Layer 2 of a small transformer language model trained on English Wikipedia (8 layers, counted from 0, width 64).
A neuron adds its activation times its output weights to the MLP's output. To switch it off is to set its activation to zero at one token and run the rest of the model.

Output weights of the MLP neurons that the questions are about. A number n stands for (n - 500) times 0.00068.
n3: 366 494 506 401 616 399 257 472 476 514 563 424 595 414 571 367 509 450 351 373 769 492 528 514 353 451 562 512 410 692 667 414 632 588 507 694 582 577 606 457 341 598 613 396 580 207 607 612 651 572 568 627 693 532 624 655 473 497 634 448 663 451 549 580
n16: 567 696 586 289 543 459 300 367 348 347 416 410 599 401 529 317 488 579 331 489 516 370 585 492 641 492 579 510 540 370 678 341 697 460 354 660 498 554 291 552 440 347 582 856 484 527 742 539 510 541 521 692 380 621 564 551 642 547 728 643 395 377 436 721
n18: 597 621 561 437 556 624 603 440 541 338 385 647 536 314 604 262 587 340 198 210 472 472 613 358 329 477 735 581 521 401 390 434 381 317 530 483 595 542 607 624 283 332 553 513 422 301 538 855 643 470 563 412 379 458 479 389 339 543 493 526 466 289 527 599
n19: 468 634 776 388 455 607 404 358 443 503 444 505 617 580 512 355 337 547 281 506 697 575 716 571 594 648 366 287 444 419 348 413 539 819 346 587 553 477 459 546 380 401 335 591 643 410 532 358 761 616 388 493 579 608 635 469 524 521 522 426 399 564 509 454
n21: 566 312 536 385 400 397 600 551 813 421 413 508 433 510 476 367 532 557 308 737 442 463 468 501 680 517 479 555 603 585 523 493 361 414 564 467 593 581 420 493 322 605 473 209 468 478 518 591 295 503 677 360 573 409 494 670 833 413 381 622 332 503 360 306
n32: 511 519 557 288 431 716 791 743 609 378 650 632 649 521 736 479 635 496 339 398 536 569 576 355 560 667 514 427 583 568 643 726 531 571 708 533 759 567 512 380 811 518 402 703 471 253 619 353 364 484 514 515 637 536 525 459 653 332 564 421 647 417 404 429
n36: 547 312 386 598 573 479 642 289 384 420 294 434 275 456 457 302 739 297 521 463 472 420 551 515 651 734 658 396 570 366 465 624 353 452 432 501 593 447 593 402 409 486 301 399 472 705 623 447 523 595 277 566 430 561 427 603 547 441 529 566 454 579 643 461
n44: 379 575 487 538 574 301 459 455 302 206 586 327 567 550 424 470 389 538 484 495 574 147 541 704 572 566 455 736 408 647 275 567 386 478 498 678 510 373 537 477 411 551 595 618 559 498 580 118 623 692 658 623 435 372 629 512 477 569 389 642 342 449 540 649
n49: 449 528 432 363 618 288 752 439 377 658 439 636 427 703 451 312 723 495 490 404 575 306 517 667 499 344 644 628 453 508 502 639 364 789 465 435 753 26 476 357 373 327 558 364 366 597 487 558 416 590 381 504 288 92 551 645 570 434 795 614 394 658 435 507
n60: 416 578 306 600 703 380 373 191 472 502 353 482 559 619 495 246 536 571 341 654 548 460 299 580 657 551 491 242 311 669 484 434 603 582 388 449 486 812 443 358 545 400 641 701 339 273 565 470 489 485 541 684 588 497 549 676 564 361 351 526 620 403 475 268
n90: 462 650 769 369 273 540 551 726 468 277 615 554 710 847 623 426 531 556 832 658 678 743 469 537 553 374 420 359 281 357 596 244 416 849 263 507 430 300 685 633 735 266 583 654 395 559 599 658 399 589 614 683 437 624 488 259 543 398 637 292 569 430 762 582
n101: 347 355 593 537 660 681 515 791 435 538 342 590 406 482 687 490 418 560 667 649 642 572 317 554 303 367 541 359 474 659 694 545 508 388 522 410 444 733 586 292 640 430 377 332 488 298 378 446 559 425 524 657 690 424 456 380 563 453 735 156 629 607 457 646
n112: 332 304 521 340 382 706 232 587 671 449 526 701 612 493 618 507 562 271 638 686 352 627 569 404 455 594 362 693 589 439 615 553 562 607 378 432 404 678 492 566 500 699 606 574 600 614 665 351 543 505 784 378 530 263 330 252 645 403 278 520 523 484 558 588
n119: 420 554 445 612 475 367 637 423 330 393 589 475 365 519 284 351 471 662 478 403 684 384 611 501 488 546 442 418 621 544 609 582 293 455 432 499 601 483 606 497 429 504 408 505 559 660 489 535 540 732 166 717 591 446 613 708 634 710 562 551 321 336 356 584
n120: 642 517 257 583 357 360 435 468 513 344 600 442 404 529 607 600 570 402 508 320 581 594 527 617 527 283 584 487 455 516 602 509 623 440 575 616 381 400 442 597 573 691 567 540 502 717 364 372 257 450 612 681 455 369 461 424 160 327 647 400 604 613 587 558
n124: 647 599 426 344 419 530 524 465 436 394 553 399 416 605 605 372 355 424 463 413 391 448 434 499 645 452 473 563 848 338 442 361 411 749 272 640 747 258 469 589 546 434 346 410 685 562 449 548 550 595 651 618 552 461 526 549 428 654 599 404 242 631 371 590

Each question names a token from some text and the token that comes next. It shows the activations a of the neurons there, in the order above. A number n stands for (n - 500) times 0.006.

Then comes g, the gradient of the next token's log-probability with respect to the MLP's output, scaled to length 1. A neuron's effect is roughly proportional to its activation times (output weights . g). A number n stands for (n - 500) times 0.00093.

" Cha", then "pp"
a: 615 621 486 477 477 492 635 695 751 830 490 490 508 509 496 472
g: 563 773 636 362 540 447 732 805 483 637 342 543 319 749 488 319 486 359 619 473 429 416 614 415 516 540 423 387 540 475 432 505 226 509 339 485 398 288 771 363 552 487 388 515 480 721 450 614 557 353 387 549 496 485 356 405 389 407 383 433 250 715 481 230
Which two neurons, each switched off alone, lower its probability most, in order? n49, n36

"ub", then "i"
a: 580 546 472 491 487 474 568 473 481 617 485 472 472 497 492 700
g: 606 581 516 555 726 408 476 651 391 382 318 358 468 535 355 477 681 497 455 576 611 548 541 343 642 552 285 425 687 542 544 452 595 553 627 489 766 691 243 403 293 618 437 389 282 425 492 414 283 506 626 592 695 873 710 532 756 572 459 511 593 411 649 470
Which two neurons, each switched off alone, lower its probability most, in order? n60, n3

" short", then "ened"
a: 518 599 483 571 473 472 505 495 472 473 478 488 519 491 472 472
g: 361 530 429 248 384 753 674 480 421 590 491 431 681 450 650 432 484 365 443 571 396 701 557 149 542 353 879 537 243 581 412 470 223 447 630 569 486 610 297 385 401 659 385 345 574 473 447 587 395 558 575 546 404 530 656 464 405 757 499 453 553 546 369 407
Which neuron, switched off, raises the next token's probability most? n16

" In", then " a"
a: 472 706 509 553 472 475 473 476 472 472 483 482 515 476 480 475
g: 237 503 432 388 570 668 485 684 124 595 637 358 350 407 521 455 394 466 280 732 486 480 694 433 522 357 450 556 286 451 505 461 247 473 516 561 326 523 374 482 418 744 414 309 505 222 272 456 624 502 357 464 308 562 533 410 608 452 386 694 423 671 519 455
Which neuron, switched off, raises the next token's probability most? n16

" different", then " inc"
a: 489 508 535 620 512 594 580 485 472 474 474 494 474 497 739 491
g: 483 630 682 463 390 490 446 544 737 514 572 319 643 650 638 375 588 666 350 392 644 568 688 476 609 597 397 626 625 318 584 685 559 439 381 453 452 409 713 529 455 713 743 682 773 228 460 301 385 338 442 775 635 450 329 608 590 413 508 450 315 527 488 569
Switching off which neuron hurts the next token most? n32

" currently", then " no"
a: 474 497 473 485 568 481 474 481 472 472 486 552 593 472 476 483
g: 375 442 279 342 625 410 443 447 404 611 703 622 368 609 347 322 245 331 374 588 409 499 554 480 681 233 371 621 255 364 378 464 663 517 468 673 616 564 587 762 731 441 556 472 537 554 249 555 824 485 463 512 474 502 385 615 454 631 390 440 281 446 470 602
Switching off which neuron hurts the next token most? n32

"ner", then " brought"
a: 530 597 473 476 494 499 475 535 482 834 496 489 491 473 499 472
g: 310 516 300 536 565 452 350 553 859 542 504 425 431 606 497 440 396 650 267 616 629 444 753 475 614 619 302 385 533 652 738 641 567 480 571 506 529 461 712 503 608 456 606 660 633 125 795 474 264 319 458 534 349 509 468 373 619 529 445 555 391 495 522 417
Switching off which neuron hurts the next token most? n60

" the", then " band"
a: 501 534 594 542 493 479 520 483 473 474 582 475 534 472 517 472
g: 702 388 494 734 440 495 362 460 410 381 710 382 522 640 351 366 731 321 606 415 497 731 523 529 504 495 688 483 531 455 546 822 385 436 471 461 505 578 246 498 459 609 558 527 274 357 552 404 557 584 416 676 623 639 357 700 235 367 358 425 557 492 838 378
Switching off which neuron hurts the next token most? n36

"ack", then "ery"
a: 579 536 482 472 475 478 605 685 484 974 484 485 472 473 472 643
g: 573 444 844 300 450 910 446 471 601 554 497 369 656 381 503 442 314 396 455 461 421 433 474 694 445 335 480 588 639 492 647 536 281 728 604 491 579 419 494 423 710 365 477 379 457 435 572 447 467 539 728 636 610 711 632 379 639 609 382 687 346 390 245 495
Switching off which neuron hurts the next token most? n124

"ant", then " form"
a: 501 639 472 472 504 472 650 485 479 634 473 472 472 473 474 553
g: 347 273 431 835 638 582 573 362 577 663 351 492 535 338 460 540 844 264 359 481 462 515 416 577 344 572 529 593 473 608 559 656 751 348 528 515 448 381 466 259 432 678 285 566 659 643 380 442 478 538 280 437 263 479 558 579 379 357 676 516 656 385 467 467
Switching off which neuron hurts the next token most? n36

".", then " It"
a: 483 507 584 493 487 478 490 472 484 473 473 511 491 472 499 476
g: 555 618 376 504 430 660 622 398 554 408 623 570 685 355 347 379 569 366 460 417 385 392 453 509 546 375 732 433 565 581 639 346 467 515 605 603 490 566 786 243 396 447 322 322 630 702 323 597 654 839 204 562 679 704 434 379 604 536 296 622 467 472 415 432
Which neuron, switched off, raises the next token's probability most? n119

" For", then " example"
a: 487 779 510 522 472 489 478 484 480 507 476 475 473 481 475 473
g: 729 633 531 558 483 501 570 649 373 243 396 678 567 416 608 649 360 527 708 516 362 350 534 486 423 745 441 382 677 418 310 406 436 618 434 474 537 407 472 412 566 286 769 802 300 565 464 718 553 654 493 465 616 506 548 361 524 462 636 209 743 481 606 655
Switching off which neuron hurts the next token most? n16

" Spain", then " fall"
a: 507 642 481 482 515 472 472 473 484 677 494 473 573 526 475 475
g: 455 509 566 475 601 768 651 482 411 677 490 514 438 573 574 374 513 354 113 676 376 540 386 622 511 532 785 412 451 589 473 449 504 154 662 507 370 784 403 344 731 469 474 466 457 491 479 390 611 813 327 441 252 437 464 594 594 395 488 419 607 591 414 455
Switching off which neuron hurts the next token most? n60

" You", then " o"
a: 615 632 473 478 490 494 497 605 525 623 489 486 472 498 476 501
g: 432 724 433 558 580 435 70 542 409 430 256 433 802 370 542 224 565 503 269 535 480 388 653 584 583 545 406 530 516 422 417 728 734 559 378 526 436 491 403 359 633 284 607 715 465 577 537 354 494 669 351 648 548 668 547 581 693 433 583 524 419 602 585 543
Switching off which neuron hurts the next token most? n16

",", then " later"
a: 480 545 551 479 483 483 490 473 484 475 477 476 551 474 485 478
g: 737 705 695 350 436 520 436 433 351 388 559 228 564 482 640 375 597 444 452 363 408 489 655 295 247 463 502 572 443 641 609 280 428 358 388 696 410 810 612 640 588 713 419 687 551 503 488 673 376 322 464 497 687 609 313 645 430 383 316 468 448 635 489 564
Switching off which neuron hurts the next token most? n18

" provide", then " specific"
a: 548 558 539 530 671 478 512 490 483 479 476 485 561 475 474 479
g: 556 617 521 463 547 669 392 496 645 457 23 518 376 517 574 356 699 443 499 364 428 474 411 403 513 442 237 375 434 671 515 548 528 390 753 602 627 560 586 443 595 522 341 556 506 577 418 472 464 810 599 407 716 464 756 562 328 580 448 300 573 710 613 724
Switching off which neuron hurts the next token most? n3

"s", then " with"
a: 472 744 472 552 478 495 473 488 485 561 492 472 475 554 482 494
g: 121 557 442 400 443 370 558 322 478 495 544 276 313 405 567 475 677 725 508 547 717 432 564 561 510 609 390 699 513 748 374 642 326 473 594 464 437 498 414 706 442 741 361 436 197 286 708 511 507 719 559 439 464 604 523 431 373 574 410 543 423 462 734 582
Which two neurons, each switched off alone, lower its probability most, in order? n119, n101

" later", then " comp"
a: 472 554 474 472 594 476 472 489 485 479 486 531 648 484 475 479
g: 702 517 369 333 448 725 614 645 640 492 544 758 498 382 474 518 607 543 376 653 292 579 329 579 384 737 787 579 432 264 557 386 595 539 522 451 539 514 533 304 300 359 283 529 486 581 194 391 481 650 460 586 496 414 510 499 555 294 452 226 394 642 614 660
Switching off which neuron hurts the next token most? n112

" all", then "ele"
a: 481 543 545 789 482 537 539 473 503 497 497 479 472 486 561 482
g: 540 504 540 510 298 575 631 701 441 530 252 531 691 826 591 604 248 314 763 540 581 511 561 500 528 598 459 439 510 238 687 251 387 590 439 277 483 430 521 418 465 270 473 414 561 457 608 512 740 643 497 736 655 360 429 674 507 552 520 368 695 444 523 365
Switching off which neuron hurts the next token most? n19

" BM", then "J"
a: 613 691 495 491 488 495 678 698 663 674 482 473 490 509 476 473
g: 538 430 617 894 404 558 540 364 680 526 795 519 592 499 581 592 442 491 389 550 448 519 397 580 650 559 465 502 407 597 429 662 460 449 310 653 609 516 369 311 59 706 530 477 604 757 589 523 520 725 693 538 586 508 387 549 541 453 293 499 658 413 699 423
Switching off which neuron hurts the next token most? n44

",", then " Matthew"
a: 501 478 616 472 508 477 478 541 488 514 488 484 491 484 477 472
g: 223 333 269 453 360 517 485 455 457 802 646 675 525 698 355 597 299 332 735 468 485 559 393 374 547 328 587 412 429 420 533 554 202 510 330 298 436 444 390 366 432 429 510 378 587 533 668 602 450 568 498 435 243 313 483 565 412 456 616 436 652 448 200 385
Which neuron, switched off, raises the next token's probability most? n18

" their", then " mat"
a: 473 493 526 607 503 521 535 473 472 481 590 541 475 473 679 472
g: 506 327 525 420 350 305 446 480 760 319 425 349 538 243 356 589 708 525 411 409 605 437 576 495 613 452 612 399 531 312 601 609 828 682 638 445 559 354 429 251 516 716 476 558 468 344 240 479 404 631 375 618 609 601 560 453 569 414 813 503 371 564 644 640
Switching off which neuron hurts the next token most? n120

" been", then " described"
a: 473 506 530 500 574 472 472 494 472 489 475 636 633 504 482 479
g: 453 486 564 464 434 232 378 396 290 413 362 586 493 358 256 376 794 505 579 323 419 641 462 423 588 568 335 429 455 542 583 514 525 663 648 212 602 607 607 328 645 524 551 394 565 522 409 734 260 677 462 648 464 759 316 618 277 504 452 557 713 389 633 454
Switching off which neuron hurts the next token most? n124

"yg", then "ous"
a: 493 786 536 498 472 493 472 514 472 935 488 494 472 550 480 488
g: 305 717 573 240 493 513 356 368 455 445 590 800 627 586 705 549 479 500 459 466 290 641 423 619 504 544 429 296 310 681 315 559 468 539 590 428 539 758 328 403 339 321 543 544 477 606 617 540 733 826 586 602 353 289 341 454 395 456 576 610 492 658 581 495
Switching off which neuron hurts the next token most? n60

" song", then "."
a: 521 556 476 474 640 476 539 474 516 506 475 473 610 473 530 473
g: 458 291 371 702 613 887 285 218 454 509 518 570 640 481 425 693 712 421 413 546 464 483 538 605 528 533 670 546 631 597 514 408 349 556 435 402 416 384 477 514 664 518 457 579 917 711 650 329 468 331 424 455 580 335 711 368 546 560 520 600 514 393 610 391
Switching off which neuron hurts the next token most? n112

" alongside", then " Z"
a: 472 509 488 528 564 480 477 490 473 474 478 500 487 495 477 488
g: 551 500 431 663 643 401 866 336 574 531 476 359 335 465 287 655 406 506 464 341 780 509 473 427 703 287 402 171 571 616 408 531 541 434 711 528 611 564 491 356 308 624 492 375 495 273 469 648 501 699 615 530 719 544 404 405 561 644 497 467 441 423 527 243
Switching off which neuron hurts the next token most? n21

" there", then " have"
a: 493 544 505 543 524 479 481 472 474 472 479 483 614 474 623 475
g: 442 285 353 483 483 594 468 543 482 469 352 531 661 677 714 383 658 355 436 651 438 417 677 277 483 576 563 405 324 637 646 635 502 564 328 409 560 650 429 575 384 408 382 803 577 494 522 697 183 536 205 706 502 551 554 499 420 367 639 512 431 692 212 450
Which two neurons, each switched off alone, lower its probability most, in order? n16, n44

" 2022", then ","
a: 532 487 486 486 558 473 485 518 475 627 491 475 503 475 477 476
g: 613 616 467 675 513 253 584 550 441 616 691 543 484 587 484 460 214 506 785 561 268 549 282 439 495 485 613 348 309 227 747 525 607 553 403 779 517 317 375 420 322 600 397 653 457 429 195 575 552 484 674 531 576 521 361 459 312 545 624 547 367 544 429 511
Which neuron, switched off, raises the next token's probability most? n21

".", then "with"
a: 477 570 559 501 614 472 476 473 472 474 473 588 612 472 487 500
g: 383 273 546 651 459 395 571 421 688 755 760 403 580 409 684 435 476 393 574 469 727 705 429 411 464 623 660 441 381 513 738 362 211 582 575 335 592 218 350 307 435 578 251 430 295 628 481 538 598 456 528 576 561 524 281 489 496 299 451 480 582 550 420 617
Switching off which neuron hurts the next token most? n101

".", then " Of"
a: 518 518 530 494 486 473 472 472 497 513 480 473 520 539 500 472
g: 610 347 300 357 580 504 512 492 682 449 544 601 349 349 629 597 410 550 757 456 619 469 634 377 384 589 548 433 533 720 487 407 303 794 576 314 584 565 263 646 447 266 710 433 540 451 883 738 437 457 475 434 420 591 289 442 627 469 636 514 496 486 338 632
Switching off which neuron hurts the next token most? n44

" daily", then " cal"
a: 474 565 480 503 566 480 479 472 473 475 479 473 523 553 596 484
g: 280 608 370 438 562 659 419 425 604 545 168 554 608 406 422 489 503 504 421 426 661 352 508 574 411 409 412 306 682 479 662 541 865 478 591 396 235 488 561 209 626 598 707 516 623 383 393 223 423 760 579 478 653 468 553 522 470 397 617 399 499 317 524 363
Switching off which neuron hurts the next token most? n120

"s", then " because"
a: 496 743 475 520 472 499 480 488 479 632 495 473 475 473 487 472
g: 415 530 400 348 539 442 388 345 216 617 558 429 482 547 571 354 580 452 155 642 490 496 223 682 446 591 498 528 645 469 365 617 392 573 842 784 453 520 499 332 581 431 555 563 536 401 513 478 543 837 503 466 591 573 566 387 639 758 428 467 569 534 781 362
Which two neurons, each switched off alone, lower its probability most, in order? n60, n16

" down", then "cast"
a: 472 545 497 493 495 472 520 488 474 475 499 530 497 523 472 472
g: 682 589 781 473 655 228 637 458 526 377 598 556 487 574 507 388 329 467 689 538 547 579 547 406 706 758 361 596 478 286 564 407 621 618 432 342 560 540 721 388 210 372 410 501 325 268 416 425 588 427 324 556 635 369 386 424 473 695 570 374 728 593 612 647
Switching off which neuron hurts the next token most? n120

"ing", then " prom"
a: 475 777 541 578 482 479 472 488 478 479 485 472 472 479 478 473
g: 513 450 503 342 732 464 354 397 293 435 338 387 570 697 758 400 717 695 381 783 462 339 369 695 632 810 462 281 561 321 670 648 784 433 480 296 592 480 410 425 377 412 565 505 416 518 508 383 441 577 515 433 486 554 544 490 452 508 478 538 560 517 792 390
Which two neurons, each switched off alone, lower its probability most, in order? n16, n19

" abs", then "ent"
a: 598 502 535 517 472 536 554 492 472 494 475 535 480 499 478 473
g: 624 682 326 364 398 492 658 648 338 705 414 482 547 626 696 375 488 539 498 614 313 564 620 703 459 432 548 478 158 627 488 531 471 414 741 612 368 573 456 746 622 535 525 555 675 473 470 699 644 235 679 423 399 314 711 585 567 626 381 573 281 586 487 341
Switching off which neuron hurts the next token most? n18

" al", then "iment"
a: 482 556 526 510 472 473 504 533 478 785 485 485 476 739 483 472
g: 583 618 567 273 406 435 538 483 582 518 445 138 627 282 514 497 433 278 307 482 371 354 448 560 695 363 633 395 583 479 564 572 327 334 769 380 412 590 444 750 600 511 688 450 405 437 275 449 419 450 554 491 515 644 865 612 597 565 264 571 624 535 451 404
Switching off which neuron hurts the next token most? n60

"come", then "s"
a: 556 688 473 491 595 493 547 489 479 548 481 485 473 474 473 488
g: 378 634 499 562 510 651 632 465 506 424 285 604 238 621 612 723 580 365 544 347 623 653 395 450 647 321 640 362 262 643 294 547 432 367 634 513 691 410 381 689 428 640 517 399 418 341 610 406 456 770 480 591 222 396 506 540 519 506 610 482 648 423 180 618
Switching off which neuron hurts the next token most? n112

" mass", then "-"
a: 614 582 509 538 515 522 547 472 472 532 488 478 536 601 517 472
g: 545 339 530 698 455 568 305 748 538 685 523 434 411 578 576 466 386 546 605 557 466 572 572 548 418 381 433 748 655 421 573 642 754 503 328 642 581 365 670 720 439 676 247 637 672 613 594 427 389 508 442 502 735 378 265 532 611 277 561 286 339 364 291 550
Switching off which neuron hurts the next token most? n112

"ros", then "pec"
a: 541 813 482 577 476 474 501 483 493 742 493 473 472 472 493 635
g: 616 611 694 408 496 464 406 695 352 214 291 507 489 500 462 369 323 492 393 542 785 442 605 414 504 549 350 565 590 669 559 659 524 839 258 469 616 536 428 273 533 402 711 570 478 410 501 447 403 466 701 656 731 560 464 340 715 460 662 677 559 564 659 609
Which two neurons, each switched off alone, lower its probability most, in order? n16, n60

" long", then " position"
a: 485 510 483 518 494 476 536 476 476 473 472 482 489 485 579 475
g: 621 554 536 519 600 430 340 506 539 603 513 573 490 262 419 428 597 279 231 509 569 417 206 324 632 369 455 220 420 591 428 518 392 386 686 472 471 572 353 268 481 672 575 759 252 582 532 536 591 441 735 344 535 662 720 491 503 403 489 817 509 639 562 498
Switching off which neuron hurts the next token most? n90